Layer 21 of a small transformer language model trained on English Wikipedia (26 layers, counted from 0, width 96). Numbers have three digits each and are written without spaces.
Take only the direct path to the model's output, skipping the later layers: a vector added to the residual stream pushes a token's score in proportion to its dot product with that token's output vector.

Output vectors of the tokens that the questions are about. A number n stands for (n - 500) times 0.0027.
"em": 666423513653572543680532511456427288243625396540379352414540794687436332523649504475505546695632434527448925407560507533681612504537413685456553471324340595446573538226560403411357575726411752303602469359586444483556660465559576387507516496527373521662548421641284644514596582459633575536
"s": 633375543395639573400616525472591519293449701429636406264670634628514612457454231714485288357365554343516381410478758258366525454393555442415438516663500614625631409398446451882223309392532564517658411630672549565419504375539356274456299252636169419638393381316602526475600353474551457476
"ar": 444533575589506448437428561514437484797323435451313434398569397659729412481661188438579405565745468391774571381446621626330531487406757664419551637496447634482437361586554454662634637321341560428481534597465467583428541497413505619259549529532548574419559614286648510334400415571729516706
"b": 605430317371677564536435658389511542385435528548528625454402527454522566551516532685640496346559381363417436423828473366375681343559419602431626275367344427409530660313659405583681354518361452576472643743342805443485478681263495485366503380527559360559458740513559714472713583510535340415
" as": 663477443458358452477816676541473355537614723547612522563469639356578526554402686540579383376589500648477557596721520372491737640429522389556508548540588554605342457620520671607633618463401500606482486336466542467591402425640373434371567530561588521513641227532525482528540414444541440326
"y": 556558322530589508482291550603518535598728267625282566322654387563678415343369488696755518480446493629444532462423612392704620255330566500459411388294375630419404461581601481461613630639530684548449567607523366369557812739484438354485336500500478825363472453487642497523551525325483424526
"ot": 492854454544395521382419395586313712554511476621290268729470308600482316472451291583466511312734600320329358544767542597606574534544282576435363516652392414428555439682507260670283477610484745525525387528525515459436705694559520374305566561280636564450602450363438681344361538587688377613
"ct": 431490669540413552506358615563546255748500404674464351482239436376216317680667474418543439346440337331520459431526366226278627598391162481437541451449652583775587444357438128505834514420323243380275697547784435352699627491526651681340354413075409514485586654687845495470456850243403335476
"_": 489704544514589659317492394623483526500435469693394716583415680600347482634631454372487668508624580678511673450490487468530376646500398341490282376700427356451638541547503500332770541602486450207543745509519389379460548372622751621334553551484528520522589682368577719407383531690546389377
"ue": 514553398356671720582470538550204130524466596292739307796235593547495362578383411527306350500752492437458694625285382587594328570393505509534208505629215351544641286327504379519722736733528446402745461291689491522369610439549859472427431849521667795409517380145639487472276518462415447436
"id": 500534412667837443500296221524465557496572364459688601508347292670529487678634375641024662371417262710562548512559282583595426629463581684462480562642540670443614688356563141517555740551264571504776452495592629559542488718681437508512572559568617662336458411398524562271570408417447489508
"{": 575532254451555721331737455404667594491456565504598612434288241633685427555663262544363398481490237673255612517480453322664445567475378389528241297638645532511622546442468598218550393492411240448569836537397350437478819317651817609622729720790491602616598373515591521342405782748341386360
"ud": 438646355500514450468425635515522381660472681515537435736483347493338335716537479659481623479674381419535385511416239774615503555396569470568593473540414550839381593361608539561802704608492579508707747342656500276575582324554615640469428454493492444659256685731519453284570455336419452561
"av": 365632542580549601349845273605451463525417432535479543533397440623482303695542453421407496513385400543488458604496472531471405489557707760522723674245311513462563225489610652384406531667230517644634642377323556661508256399394622776336472608352465470682485820633605614309746370489431335559
" 18": 420587472308320466305628411592491488456629559418449475689595425416395493618469420503260543503493428538523694337416506583512494424489288379485357468547372294631583713651433653534345550694542300644400609558534600543513382533435442484503475771488333368490408546504506506619373627609724509551
"'": 508594340425485395397487395362465367491601641613613223795249517539481343666536367665730512442491400747475448677622641224614434527550666599692653484581220487600781351426630417427488416409545513210492474495434589519508634453469611795642518393560815315405394293680597462505565456220481566338
")": 574549728386503243388630536558740395582625409535550519482645622624613682598675437732524459445710345429311463591634607701504340578670304451604453652549452487588376577393489555185515572380492508504643182388542356674528384331592500516755325523322784451704493654364615540428500542590446552311
"es": 710368619628535483566364658589335449333684723765773496434638280652739295677497325503495527496566365266428613611294399345500581530381438649464675622623483439353590434236639332372474439598421555732504441614616500373460549463648495532606545786597434371665635401465388470397513359300730732512
"ary": 587527682417559391421511400359481101824505374712326595447461521462804383472792179401494313572839408351722571193482785282533560500032449649467168567665464321500683835423514531618602480377310522254439451150289772549521594495226684589363549555509676490473514380356916237424512327330542168561
"ated": 412490280770872289341510514563430176753471647627720320423334416582575304694403366642397712455691504504672364582554402412265640452382373393585323592380561649635518715773554551322417308372412638461369802472373504640664589470539748736281698560231477500514636479531369178341422251403527492354

Output weights of attention head 2. The head adds the sum of these rows, row i times number i of z. A number n stands for (n - 500) times 0.0015.
o0: 755582584555511626302476493524617460657690643555461667427348565388777394506555532476634625636396302754676372434736462212409623515573475467517499559549471392396469464504784727518426632493624723691610531496584649711453570721651474661731430410345366447563706365364370614743399411574554703509
o1: 492570452433796503689395097845445525278619444676529768599746646309499739307368691786402696725763369460271553563659463301480616505539214625231591660478531460558505362336452489604538440246543576550507373404773458230332349413513598287632418641481409301589819451687431638613587563530358666408
o2: 492474691624695288581686688521665474511593644750324854648675353684721301589351507393402464294410543683432331695520435329554637701612486477487546466459391664527517464684636509412318481298331500486679639289462546669359620424471372451508281650312107639406459605502442538497440436408757615434
o3: 407610767535445495382326572443373675593561532606565508305677526349447461417730349543381741497388220552502572360707770534293366378552694581416559504400518448461651230538552397351549290354329380200560708623769323732518523654454662637495462471317438341419540631512427561337575706774572652225
o4: 445368470525558628273367613462610461476396282400410477326586395505276825558563407566344744421417501539360360553446294423417216760269369610620443558200258689876314599716396270723498303366415373557697891542246469544324697349534389559463259264504658356848435552461534496641257578415316243709
o5: 456463481452559478541576491540699559295240325479323522406530232539415794237394578239636357544539587437238412484546506517498291497376582724560324288374501378697565304166413508596762644597514649661547217617414381473134665231564239626397423457594519541603338418457515489369639730672314489453
o6: 604524532333303815336525464561459588495604508547617455625354550515698379315639362375492682545308232609581510503409582300461569389480593673341352463323496186366559504125464691385432291670438618516595323207789494439739627545428488553380387381362372465465613429224328495878584751558496569561
o7: 289806680463823301618299437465621608622514311749647516669588618497330456378647415457310628481351696441299362485561567347513623377341392499659456303433406489603136496642596237420365274531406292747693570521623207299452378405362571614190525778514637277780515631601628619655497578519465291532
o8: 628529567555438767498409505167274588607568604595679590344402929543295363684484472506402530615577487531631487436430392487495499222643526329557435283385576346782466494517359533611488437455448258189618512615402494178862483588531471485373916431248476466627640503445609522480824550554687537774
o9: 311659522290469479530576394400606511402378268665334664527457531589546497645493313523647364447573580352588472694548311705233481705566575362502679601651555499760655744395527513456699385426425659808404619796287444524531506349805213636453535760506528547647376506399570602454439321560730522423
o10: 508422236577306366499567397514482656660468648493368382649438363441564636467501371470822265669466668441510542674313618575572368334603495440516433683513544158589527565583569429731550456548614680582491454537533428565547453342324640605469578167764513761302604327481803452605512323342485869604
o11: 454402459181679221490633216651602568380579526414477524441438506576660547498451328406526555573427509275641750427527669402249656641424331581717284407532320750384303535712646572393348571649408778346469566587590375584549711528678454478607415290517396553684474249365470380788396618543667571458
o12: 525305609454335453612378636591594464650611742615454622573588613550710350504587525479422555528662570661450559273306559498422629465370521609813366373455588412524653184527467587646596494263429504655466453194647562416245640548378691418667518390345570738397402603537271478549650419351588531384
o13: 261612586515277324648740230522640722362225451345560248268646531408637412672420468492454525568512850385534306713466296648329293248471241247362508435516512460575540673829347678606287572713320558402215419985621671612595497458460680635395641346377484620340412544367329394319413371535374444700
o14: 376882288419389648655709365353524582266624455549536638516436552383361548579495503539561437415498448462733629364602642419605503407522387713262393431612635426566512394734647454422508397633271651489616805549547574687444277553237433501721423496466512481505710332377329485588596521665656407735
o15: 553323385377677620332203443648735471911507377589400633327547500513379789505446476294491369464707718484734498420520318547334681555553363840651388595381206649510539351491662214550569482437640256404628639487505294603402440478617376460627869122495649632407312202758514168414484526223554549312
o16: 474675544436516547441476434595640486523720332644443345840339227608584601317653380478661646445267568595571422351605493499632665495474629488621523573436559826314502349979565430431458495471370752640489530528223681428235521459602349378468497292316478470871703365546464588527265305334648577708
o17: 574460488407451560649440661669724267430650395817256494693656537630642556523572352499237493425417387575602650237621420748632449428543509580563446684423364561640704652569674500646623591405520229356472503571623266221250724364417487673523440535462237475591237530386382579490468267445390444580
o18: 553764546513455483416413519383677235196626419773690465344560701821401659520396481594490584535534493487659389618558481448870753578475426661511523447542434407621518507557598459494608415227695587616548573430626483574392566341509394636237493082666618752524264430421655477607404565412527398416
o19: 532379542718565658439645456528570342472554651499512581855778437593639672463669232298442530367481660664340839272514572535382866607423361741334233522363354473412509584459332347538292535542292444450444334459474448479170484290542412287720347803275514389542385572798722727595629451473566314384
o20: 554413481468568582454455573388585482413590516396651588370591517406160574365240576341571489622376548509393404505460205768461255535231598705688530347588435560333365416723316363282143471731643390551242347394185465433362475450433335631818332557896376685642313289381524263634548748518563496272
o21: 523366614124626391298604577577553488507404463600404609541588367685529586854333554404422674540424272734352436760465562511470641451766507458449276632564616622594591430445621378551355485874554544472482473570498552528503460531648652394603365160470454511437503451665256264362630242375202345491
o22: 569371646444414384554304333412424549570659854497397730320426256457618769407346508666389542481496491384319623483578606521302490468264464522633386383365332623491679451275210484552464279292701518291696366359436680488609718553527485607435910400506480513532471501680717294528662257528457705239
o23: 689368529424675621671525386758573558376608516794610688136439662359150519585497455575394386480455540712252469412389408458658585319576491545416557244471749677355564514365665429415341428632574352454324672475534543483408652493227644513667554752588484429453099707685321495817616392454564338563
o24: 709294473723448607237776332591428139714491468621668514653676526689802729652782524470579176487438644618281402416550663551335457301744744609218680357589368368595848587354548575383306609178451503692470326562726439486314630544632504299494748545628451422330674537689381544553424540609553446752
o25: 817647744736345202531522439526334589574802435525415533673632440647665488674694690661540414413613538720477522529729400531446591368624298648415489417640489376595361690507590337623509547496601339434533668203533536483850595448498606268662639479379550592499610888592481383627679590234285326571
o26: 395539399596673261679349071697561421214593499366594267475460383295352432678362493715352544377413548547532446552377371511448246540544367391547694692544498628336329674698499339450634299523671445606496249533560356433500408690311617411757413482361374317556711770410327652431626709616424562499
o27: 758334456274327445667611401682868355631398866484318393523511730562484423380498600304522747472352353652590471384648706341593591332463525796634533425342344602488523328479477680457616427404524522301672610394542592383695687166523539608613599430597473464642398397562643553638429613475296549459
o28: 499722565621320550489625636536378250560490565668650713442455164560697391671435432451438607445744396529677756437403333756711332690224465372456717500508516550298711537680269569480222492624550533299598398544602363383336482322486634336460429485687375734647528766468675259461449564483666354445
o29: 684511382429470396589479648322466587404736375272505600327259294501569502502694617410436616424495386717559518627526388305474230554397483528313516612689362669590914319645655697444666632612268621496390474566418702553386587419566477551273314519469529594511497501428642402279627562556272223700
o30: 373336428349669335438573451771378608632392584465435657392505543160404523596414420531482440383580510458360475520572517264552290398462273374549255436654561464575406432470418162387676564345076703508434572449416375584627373488717479374251268319568406511273587499397449362606394342371516540495
o31: 329243580342481465538683758457539443345777506481802530320576487464564427590414604668774553493495425486320286667416396392521422550657342635638419501644594539407598579391750631529724477519334738413560295626623352392494438709619740510404459505495657384290493567407441455394496410539446478405

Each question shows a token from some text and the vector z that the head gathered there. A number n stands for (n - 500) times 0.0066.

"ed": 446410445517470459437611418551423578438518598469519365565598622397594495397540456507655446444264
Which of these tokens does it push up most? " 18"

"re": 480510466532449424600434443433549477614502522352383622569402427426422553526453473507470581594661
Which of these tokens does it push up most? "ue"

"\n": 515422416482559500433504582552413399451515678562386349741391572393591473503472742459745453544358
Pushed down most: "y"

" s": 327632564578550515507580367464277518474517537405626539590445452547534561713384517557676672452459
Which three tokens does it push up most, strongest first? "av", "{", "id"

"e": 535577572522529443544484430537472421482481571421513481479438429508537452516508506491476519470490
Which of these tokens does it push up most? "av"

"d": 506468543515481538508516421505480514414476582423557544514522422459495546518451472534513484480496
Which of these tokens does it push up most? "av"

"il": 356514629450452496262453552630544671520372456413532565559295344548587485433545447510500504438758
Pushed down most: " 18"

" h": 500593598545499445514483430550492431469517568390530523492504466526604507518531540544450524462430
Pushed down most: "ue"

".": 552585551495438505418460421482446454490490572535377506528423338473477496536479412387557498540617
Pushed down most: " 18"

" c": 482609577470444505568494480497550515491509523385527500577402488518595472570568567403508451488534
Which three tokens does it push up most, strongest first? "es", "ot", ")"

" a": 534575464478498453445494494524439525576441556510484512593465289512534507600442482486697629504646
Which two tokens does it push up most, strongest first? "ary", "es"

"c": 595453486502566496581587486528425549457502566462458515573459481470447481568326592558546599505402
Pushed down most: " as"

"he": 555516516554548502608438526453442333510511547371365587564310408486480566514473472483467572631519
Pushed down most: "ot"

"i": 490454503555539430450634391539424621522464562408502500565534571440544506453495415545545440405355
Which of these tokens does it push up most? " 18"

" wh": 492617565528590494490484413561483383374518594469306436552587527550462526590467545456562497510543
Which of these tokens does it push up most? ")"

"t": 473587735647480416396598642814372635502352447342580475415407402419544461511558321459319468593474
Pushed down most: "ue"

"p": 607479719476571737511626378438429579310475282366492559647521580595675561719399529427509442532498
Which two tokens does it push up most, strongest first? "s", ")"

" r": 483589515461481424511505500617491544477504472436509594442449470485436363539447385436443459546492
Which three tokens does it push up most, strongest first? "ar", "ot", " as"

" n": 587525618554454572512518392430616321386342466519421547591491627515594493476537636306498555515491
Which of these tokens does it push up most? "id"

"et": 413504483358550478517551361487457551493630584418414396491371649509495480570582639472538444500427
Which two tokens does it push up most, strongest first? " 18", "ot"

" the": 526489535327568634545582483542455585373519615484469504418582528602461469527510421467540694557538
Which three tokens does it push up most, strongest first? "{", "av", "id"

"is": 595554459793655325625530631558408478533410411299494686431335221509246455541482466431529671422671
Which two tokens does it push up most, strongest first? "ct", "_"

" B": 503547518427578496427542477417564539433485538549504516469581576447495466597501534485564478470483
Which of these tokens does it push up most? " 18"

"at": 627528407306608565394633343533521489480433524406443548702403420504435473535243534437496715501458
Which of these tokens does it push up most? "ue"

"s": 440537508530470468486491426595464462485455455441397557544538443517452459569438439472413455511552
Which two tokens does it push up most, strongest first? ")", "es"

" ex": 638450449476553485509520479536538519473384500475490480498582440477491519632422519611523421433542
Which of these tokens does it push up most? "'"

"id": 536428458344656322512633528660346439644607726559456430580590458449393441595256548501619630346428
Which of these tokens does it push up most? "av"

"oun": 445554580544430429510569599583421492591523476378418758528450422478587457651512505438449548517635
Pushed down most: "y"

"al": 498576565456531464533603535567556583517528470521428537626510329415590470663494498430522656485615
Which of these tokens does it push up most? "ary"

"as": 497532593454503461535476378734411559582624540543619513535542308470419368600441612319633479451649
Which of these tokens does it push up most? "ot"

"r": 732467569485604246493462833566371542436361586260533577582480226505328469359507586349526523460477
Which three tokens does it push up most, strongest first? "ated", "_", "ct"

"f": 473643452670260477407534326604406466543530454326509519508616594383505541499433333593420470682639
Which three tokens does it push up most, strongest first? "es", ")", " as"

"est": 628497562454528505592502455509513480489391586381571523555506554499528455554493427514436502550540
Which of these tokens does it push up most? " as"

"ac": 535534579449495595600426357559571560409412485405587478555458445525540457537507466448467509484554
Pushed down most: "ct"